Layer 7 of a small transformer language model trained on English Wikipedia (11 layers, counted from 0, width 128). Numbers have three digits each and are written without spaces.
A neuron adds its activation times its output weights to the MLP's output. To switch it off is to set its activation to zero at one token and run the rest of the model.

Output weights of the MLP neurons that the questions are about. A number n stands for (n - 500) times 0.0021.
n4: 624360309458602707716404609356574445291326682155526500465442525542525630627500508561624559403323493485474250299481548539500379456606522480473561431483618660701465534481690722129705504807614335641181353560492536382404539517610509697246615469537471492605588614758303403508519365697504629383531504385488187369452192396468453451763377409588477365410274831807438656586570567564507500549476
n18: 646310527609460465594456539504308388556249605239546635455630872445654811452595655466435680500508327492550460289617513536619482588282626356265552653442602379529303602593641667343437480679733544483408509471624666403544372166887608611395415654394544622543718395487387289487157354596807612328374522679354488496372436430690514612349679517452433689358655269411283373633427457158430649513314
n22: 723562683421360484601371440438605515489406473445690517527438466387831542577505476524595284910279246414312428316444648260662539674473349573731489346310323536547430586203290411600572401473767551376428441623411328366496504599331431728618274647671151577571547305538404452533455500431692661559492442563646449377459672591661664369693464504504636435492364598547636574524405637466489370618547
n27: 621651477548482452534312390410372512389562524521446594280443602689254127810741667271615458551596335658593536263340593334542582310439426606504361530886504943426656630687380472567563572370177310391379544610436523605604463496460594335531424585738705488606420519540484580316379391420619473471451422504379461372543344270277567736345629545508491611484708562687491741521354535217242558701677
n69: 349455418621489306541466410305456437679385491437467363250531792655391444523658600520724511612570447549459576412537246320366391715696580419432435659581410536460622496493420360307552427453509424287452395612749500605716591396674517508293461705470500450364427404576437512349847848642601460469686625766732412500548500384407540405628397729646627245376594662312620348582559563427380020320433
n72: 496349393405445365649723333361310311706418451293420712319641492798446541732473575689689540345536337597745410666386583686464389558674351576358402572420586374484461571636500730486516545519478525687366492479520511666549699598517589457418310576493216420872399113483361580629551454587414482581420463449656431359485320689528603480610473535723500204541384406315520384339533701598441516403449
n118: 319176557431541461700225548495705552549435031542599827262477351487387701559770519467534423531353452580279838643535462631462693372413422481300553638739639463333427875461541432199740823646633386495346534566471403766495574534326878445292410609566515550337320601485496401462500514397490444509395485495382655718435478904273681129244640569639569466421285791275136559462560587686531268457592
n125: 528580301940586344471650362572469813578472402694571482484508552527448419484380291404754436538632688677663601556565393355641380429376555248422585671665443361496472488496321444806447269678709621636537594464175390277488621564461513480464476623496717472477515635595166339529585536496741361500647699419255462447439505589706401408441585411402454517581436210426762253283444386298546306680415
n137: 613586429311368523473227504496471514615447500354517451297591648400548430558564379477419580295472578593199529552303443520722434703607471504385321477408562625321655507454708618244519565386414352477715512503535320512485343555861447582589300361539362734646566349576454691697670843679446622238353625455536479594686359555648509570477496541420431271390611358436566489585514640455373537442716
n142: 351538382394290693153632466460420332392571675528679583504500774508572533480733732261737429447354310481425554653352533487381720581651685562623504554474500561608425374489865394348366539457408509643387487536293336534383568588728539508470547641405369414431578574397526471388018351604744631516288517645476216532346386525655663571717706372442569633664326424699496547363317628722261355583344
n144: 464513381565637457403647407460500610680425303439311491621301596519530596440253331609234375616721450644790637154408322518224625586488761588563696441448353409484569554531552512507359413504406692425701292641471748509306333637605434366317675305565436780570451655683653417622553703364126618403428675434655333431726288513438459402627582606259448445589428691658517468382568450420654578428398
n164: 532252535716569316529353640516468523398406279615709478318524299438439447775850512609559390508496403379707339300206492411353590440415712458512445441460529413525618457454469552515542484540589561404360417398686653387472770594425629614506663712701241640367341274408662492555493620882509432476552397340616733455481331586575448772487467288445312525477698610213766302378485508442399844530455
n195: 539365514633455474652382582511627416479393186291460426514447431387359555504541733603127600378533412486695579515483263558566472655450561537576497400357503634525397524456641747584751559592496592522482496392519644553503389643600601657559731240500258567438450541711456756582459525397532417212542549446630403489554428387562336414481269289305541586520450518430650596589480453601320655281689
n231: 566904504567608601821598584512295257427315820513434523546381567283370258541409573288505598584508684323315613294353479596526546581454528466549468669523681645504387564492521372705598288455239640500373370635279519361496483628663239618758455467544527393199352641752480603657486508352593680737289531339377453365216311761594429443811483471692655408564583508441628479304437303701452492274429
n240: 332379689538454353434470245449416451658384578544493591433437457462747335828500338364689411322567492680421504270549390304451562585643748488523542682349278609604452458587485370630378496579546299406500428553347489530597680307672583468320644633477492692401315528642368152463253563692496798722382399613500295311474486500406667654642548616403610529664587528517525120529750710596610488363504
n253: 473512245624524880613181548450716453470534424406562330620190517552396518489478334472609170341442444698625530425574492750604354698481368412474643568420631413418570582268480650394536530531509400536472621514573656525511418545660381570377489401544380511575663482634533556759487515283465405577546582158431347186588297636616338488423508512587482630623554512799578373593351544334640539318788

Each question names a token from some text and the token that comes next. It shows the activations a of the neurons there, in the order above. A number n stands for (n - 500) times 0.037.

Then comes g, the gradient of the next token's log-probability with respect to the MLP's output, scaled to length 1. A neuron's effect is roughly proportional to its activation times (output weights . g). A number n stands for (n - 500) times 0.00073.

"ze", then "b"
a: 466500499500509405500500500496338500455500500500
g: 395660316570378494479609461469341438436473382248520344544760413654564467527412509375668427517543626626689379290686581313622476527453524577395287564479867364704381543446439590649588521472455658517410472498717411381677438692540603456328491384325610347617512458508568520656452701522626592385448408330471456751466423309593605417477417633642733593369470418407392626315642480574503370462225
Switching off which neuron hurts the next token most? n144

"s", then " Chal"
a: 500317500500500504500500524500412500504500500500
g: 429600676566584439367601530551459339503563528285551460357471403558267564507496608584421372254571693593659310534257428353500519574660676438401525492476349523456609438623639627536489309700496579398607525412284205407566551385562502565473651335817370452522435538709448685584498564403511499416275638489530334479639663579779427663595341576571469509475592471517465696322247509410255674415597
Which neuron, switched off, raises the next token's probability most? n144

" ", then " |"
a: 500380500500500500500472648500556500500500500563
g: 542365568515577621365546562547472574542621591659554572484467564222450542421345459411549264460419699471667711620525202530378510439467298540442530581579453672538504567374282393421552641468660557346611511461390649325472588373314695585647453532652466476620420160590521479494544240559429466531589475265535698717746603354382539600312383622543280702353310539731458545425510519580548377634407
Which neuron, switched off, raises the next token's probability most? n137

"5", then "."
a: 500500500500500500500403500500500455500581454500
g: 503682685531321347638671459453573328538491487450538677491576547581446495534336493391575640605441527608567600631702581556493638646675416693599644455578676371358629496562497503550666610481481374436409550428500381446507393575357396520253617550209533274566646629520470636171599373606397620557661277365594377707457527529397486396489391231357201323773455309489453483388433400486346554520636
Switching off which neuron hurts the next token most? n164

" United", then " FC"
a: 500634500539500514500500552500494500518496479500
g: 647645590527655594503497424448302813369499311309658676510678584263464745467586409567664546211573387490380525453231490515602507566470471507600459375520605359424393431664392428403598578596573499625407515638611446523666705361470555662613729411370573276314637326484527656490385357510396525628315474541560546552526532573550784359497502688371558318667477365429374498454354386242512416538427
Switching off which neuron hurts the next token most? n18

".", then "\n"
a: 501500500606500500096500500500500477477500500500
g: 560613669698588538452462274328497523500638553485598385516613513362432654430450532507562473729500384368562511502501279172583471432378359721542425324373795551435497568478562371533312639482388495415456434556618705311226380466663686534493315607411607494551701548439441518463488395468570493586351546619278534561665412330642483491394577748233696439456628278657487603351368548506743524605585
Switching off which neuron hurts the next token most? n118

" before", then " returning"
a: 396500500499500500500500492525500500500500327500
g: 278660461650663625263640549504538649559484384263526382362493541422440500366559349478553442439496452513691561556748546483732692381280301679443487564413478346526719290341498615631349210573479473365414539670714608432619557382428323493409544427595558512167665602466427553581688492522563583361419469358569628654453412560576346459534527581671425604592592446469545380232484759494454628462392
Switching off which neuron hurts the next token most? n240

" Ber", then "t"
a: 500500500500531383500500500500500500525500500500
g: 462602447467343741533516424363619396527700517766351532357303514573269549514525678519559702650408359419359370534474727576580506768370430524757492563529544647467310632582312482506534475524309249525387382480552527709280432666535777502531586423343552369499434397555470522544531414241537643555656357348644475358406606309473573512423446367460559462442557564551434433553455785527507397786335
Which neuron, switched off, raises the next token's probability most? n72

" of", then " "
a: 679458499497500500500500500500500500500512804500
g: 298433419617443567397507536542418428472545295300552345685507544490574549481788452359604494543361430612484505508540388493361843467442520604491353453652456559371611416321483312340478661659472441710495619336630600588396493377297683355590474456682539588645649623581715291678512518413574370359513495644425556548606255610602328643529678423352693653298576141430410383649482504448545471459543
Which neuron, switched off, raises the next token's probability most? n4

"4", then " ("
a: 500500500500460500500520500500500495500555500500
g: 507566461567323735259586402384343627327614319455489304201472464641648375753621565464483463617380414482384531485271428625525565549654825437578369556301808580407640266529496523527509643577646721520630375458543654488533536674589329522532614469668219375504313574460363532508505489444636268514390468607469496549435368553521475269474456606530750490545495458491443468403461391685660533512447
Switching off which neuron hurts the next token most? n231

" |", then " Type"
a: 500466500603500500500500500500502500500482483500
g: 423416517545389515541441664839686570434504357467480474610734380534395251655490528524256281446454740464389400444479460764435732432606310558521597408302700652365543367465683437485651642350641564548421479263389482422391548632276552590365461436560576598495543542660490605699553654207591545537442458478577695424447258452316298563448561570569288479542610451624637577391350538502435507448569
Switching off which neuron hurts the next token most? n18

"1", then "9"
a: 553500660509500500500500527540545506500500500500
g: 711573344595392618480564132581556560423405465484775413586393352679727539530560371541539520370378260498419635370608335448362422575447574511418493319448561475617484576514466480505504521518647547601580601391457407284673670563462599617494594688524593680579614432639350417439605370313503580538260655382371438628314467716530632631538726512539409438399661336493564377698236164373444522463509
Switching off which neuron hurts the next token most? n22

"graduate", then " school"
a: 497500500500500500500413498500500500500500500500
g: 245504475402380459417469763263503649434662475502796519512519328392472392378350508528475278662660432688445501457524685511415614489602282484610436549625517524644517623473463434455424398242562517398409452376848629543618418474317491665521328645340586724536520496496422682531425554365588418646590645473737379337611465445469409437547281614534639506378508758648598563320498488413610534320270
Switching off which neuron hurts the next token most? n125

".", then " for"
a: 500500500500481498509500478500500500500500500500
g: 445560484569535441331462546462567544637403413318617579590449550561485592471579346677299435500522833548571480635529577681302704364675580427658695266415632579523196522745560287459384688433701669595433421374540588500455457617245492517565712748353431380602563694334605452516534457269458523505411341298364469466477444491528527459332495513542592425599334640543386311563725431337478457480319
Switching off which neuron hurts the next token most? n137

"ki", then " Shi"
a: 500500500500500407500500617500020500696500500500
g: 560350681606585686677750659520368464583530418312559458446391646492345504513577653510311272557452265589488522492336549681510372422590452465363556508534312590554647369577583308554497685307849570493372681256414646483489583368633265423682554607692368501473605584608515417482539455529556561403456495408548582212590450582372516578632421357561352548483628351517602463146294528469494670438492
Switching off which neuron hurts the next token most? n195

" L", then "ions"
a: 540497500500374422489500524500500500500500500500
g: 749318429683549608334393585600719519530553560379620337410272514438423500356594300370219605387567447486470324462392668684278600437538362493448339477538381579394706399704454615509477250594541622547435615595381664450368498493619494571532706378674566440393431708627570530374554291793411560289441598389489582598379559472380507580458336371610410439482592627387617628567482424797420610625502
Which two neurons, each switched off alone, lower its probability most, in order? n69, n72

"acy", then ":"
a: 420500500500509349500500502496487500578500500500
g: 471413519594229587641400534645578478462551689766524433637250490297585408379468496360448542728497570547356479615648715400645699440558635414405538486670479513459562587416513454451575552560462376568673323478673499545580366565500712660505681694353568493374650665391440489620533317551550452671278478403219414548428519472654401385443278508260292411499308619277294424497703563320467593572456
Switching off which neuron hurts the next token most? n72

" Ja", then "bb"
a: 500500500500412330500500500500514500381500500500
g: 469369539413335731377414424532344461447563482398642562453653299398301280482520539540375472530375401613719445309397566475646613546500284459575340631567618702425730546642557537625497340513599603593392627424527454426695409545611548391490303434793576389723343529504436558336577610561418454260518485315535583604443401351325500362707661557522523723499546582451740234365529288624527722562536
Switching off which neuron hurts the next token most? n69

" school", then " he"
a: 399502500500500500500500500500500500500500462512
g: 606372491373228287272647548560425253490383555466456674525744563365438473442514423505353428415390495520711359606557487636446761461420508405652591556809703581516691458550600638585232487546546504349273557533486329556494366675454299382679697440205488527547421427625385569379551481423439502323542402441512710525630379614758460504334552478548525498585482355683545450663420466712402577556546
Switching off which neuron hurts the next token most? n4

" Ver", then "a"
a: 500500500500514500500500500493475500450500500500
g: 239556145557633473398607565571374326486436343505559509359465333286423518508448263483320450283424869597451588623764539451545591603451612593474565389343439420393546320400446525391520705402468525383759491598731499503550473593673438454529502602305531493451368623517664611610566445353624603294354645606489422672439584562622485599837272510468551373462492399422612487460499586599564537472696
Which neuron, switched off, raises the next token's probability most? n195

"na", then ","
a: 437500500500502361500500500503322500101501507500
g: 487540632354749514708619517522398554568579478582552660256367502517439472549440643494456609514495405182396701537759515484615474453435555612448569464521449311270649606447435685384596633576409185517598498716491352422343456455489609697479464441447627607466304448417548362268548592424351477535514685605537475707496363630627571547248411614462280243358426363262470701377502591543568605545698
Switching off which neuron hurts the next token most? n195

" Sa", then "tr"
a: 447497505500496460500500516500437500362500500500
g: 717524257649407538338433409498607435542606364479504596531500483603658527255543547965498361474550669119623326609465599648410314649431782558692448592602587517569417423707486638488504475557363341357362547729334355521413479622435643426409528390444590577272657501542562536418380408542279335417464478689395301475647535594598568483560453638488484496498446479458363429684401455548374471469563
Which neuron, switched off, raises the next token's probability most? n195

",", then " his"
a: 500500500500500500433512466500500496500500500500
g: 579782437562502329554532561516636458366514483486480560407287494481382418447369369369296624749389431483506523466528604588531472706582358426642434406671649475389535680487411427509622525360359683462507854447408599652306541425449534647592542565522407327360449509431588529428410437442450606468484746375615465390398790556549563156384305659376481524610389582341585170494520829603536613506625
Which neuron, switched off, raises the next token's probability most? n118

" Point", then "er"
a: 424514500500474418500500482500450500654500500500
g: 621392390404585304472368464546698512421546515573663314611435462344636317615417480814533642443358484689596507523479259460616238591508314552412500379366515572387597567629539550590523327546479587398396844376506540631507633606546181462284291590388626400395392565390518482550580498546585638463458528565650542349549584412434386222692418453730536658479695717508469368498394332549539503470725
Switching off which neuron hurts the next token most? n195

" ", then "percussion"
a: 531413500500500500510498511503427500500500573500
g: 437219524499328705459602289581405416522353557402476648341608559495508498559653264618352437344482485592467359542434736565492492500480603506442627384489598427577372524425487354622532521450247729681572650539297561370535642568457338514561430521745489608431400571460311707430564560583591187541558441239634545551534597641398765388456328470736636499538504484631361544247369328655607678622403
Which neuron, switched off, raises the next token's probability most? n240

" ", then "j"
a: 500474500500500500510530500500500500500500500598
g: 562443476616390596492689364571373613536461541283728439530525425656522442515639529363584515408564353605440390520380613317597378726433346403558567529527359344504453459355542633535376497320527424481285507547483442318643527726642579615471270391592421679376541455480414465763539491351406338472547405440791456400758721484806547311604487363628661519481255647743673406229513476511546481584422
Switching off which neuron hurts the next token most? n253

"ff", then " work"
a: 514500501500467478500500500500500500416500470500
g: 477256595386391649515448485554631509588666440635441422665592317479451525455419415479261616363605378496592521400279385648733717533427299485515488464466697484605326391467324449320483373436557651611469714411318500686517577564446390364623648397453406510581444498527691477900447415470534634584302451275527499198500681426406454577498471638371568802586524654537554361686403383631608558422534
Switching off which neuron hurts the next token most? n69

"t", then "rum"
a: 500500500500500500500543500480500500500500500537
g: 423409578490530756494413701551583525507607443324552352437635543514350441696711497399632429431434250520477536378632472499313385465432457634656424292626503267463456588388431388440556764593575534378632366553526479328466540402453580649462149573676525394697293339459556557585569416382363538601681659538608563488377652627590384441686374601355631332446530429624359301715582631551748275412541
Switching off which neuron hurts the next token most? n253

"ella", then " groups"
a: 500500500500500500500518500500500500500500500588
g: 604351529518574549546147496397665437293459446260483490330503451700517596406492547451520626572507530428322343205367387536618437473637441616453476543630700507375597638522515437475431494399513411698522287399560493482552538485221512528600283616665410638521353754429545441866571670468573487530055545439519612547597596502366400607515450490488485528427678531473751625367577618592498425397686
Switching off which neuron hurts the next token most? n253

" version", then " of"
a: 493500500500500500500424500500500476500500499588
g: 267520445715386429470572440465395591844422335366497453574376575323653492155389499662557319632525751391495343626620398439448511649568623455428511604495529529539355450519534342576444384707545945367576361481512591415682469376666503631434312440509494678619393462586521584497479389414500475511327522541472563410652803504554480369513594762560414594335480555427497414656392353285417578516437
Which neuron, switched off, raises the next token's probability most? n125

" signed", then " to"
a: 503500491500500500500500500500487502500500511529
g: 354755678602456424530481386537637571248509470397280649402405511363434491557601479677314497645342462449553570544561294594565677583276487569477490536432499543291569182623412483529618388434597495486518629660452557554721675367462740522540631359860403736473490430549426374331511469472362485524470535583324519666514518380476301504675446569646477426468363681489349528433502153736594374589480
Which neuron, switched off, raises the next token's probability most? n253

"9", then "1"
a: 500500504500508500500542500500500500500526500500
g: 444523748325527613574421714442474324505759566366591367615571660337160501529482581473558530508588690370353311399500670511379570606527444429637559647492790550625487463452320345475628714385379343646168399540520620501409522507522722492403370529364459723534382358384543414371398504518443324668356567553453733304378431331653599400409519634587587407499608503436433378553534707573444633530581
Which neuron, switched off, raises the next token's probability most? n125

"graduate", then " studies"
a: 500500500500500500500306500500500492500500500500
g: 507569347628499596473461353641488356527496390449320343396430274560482442315386401429548475369441602382580421298644401527534369675411639449419606437361838456336677764431426422521599550601516406683491256465390351548638302682409561430394611270721377409462463750563532466633573612636423539574590434523335573547419641540367479546614744509456650599598531240433511443535514610704541522485861
Which neuron, switched off, raises the next token's probability most? n125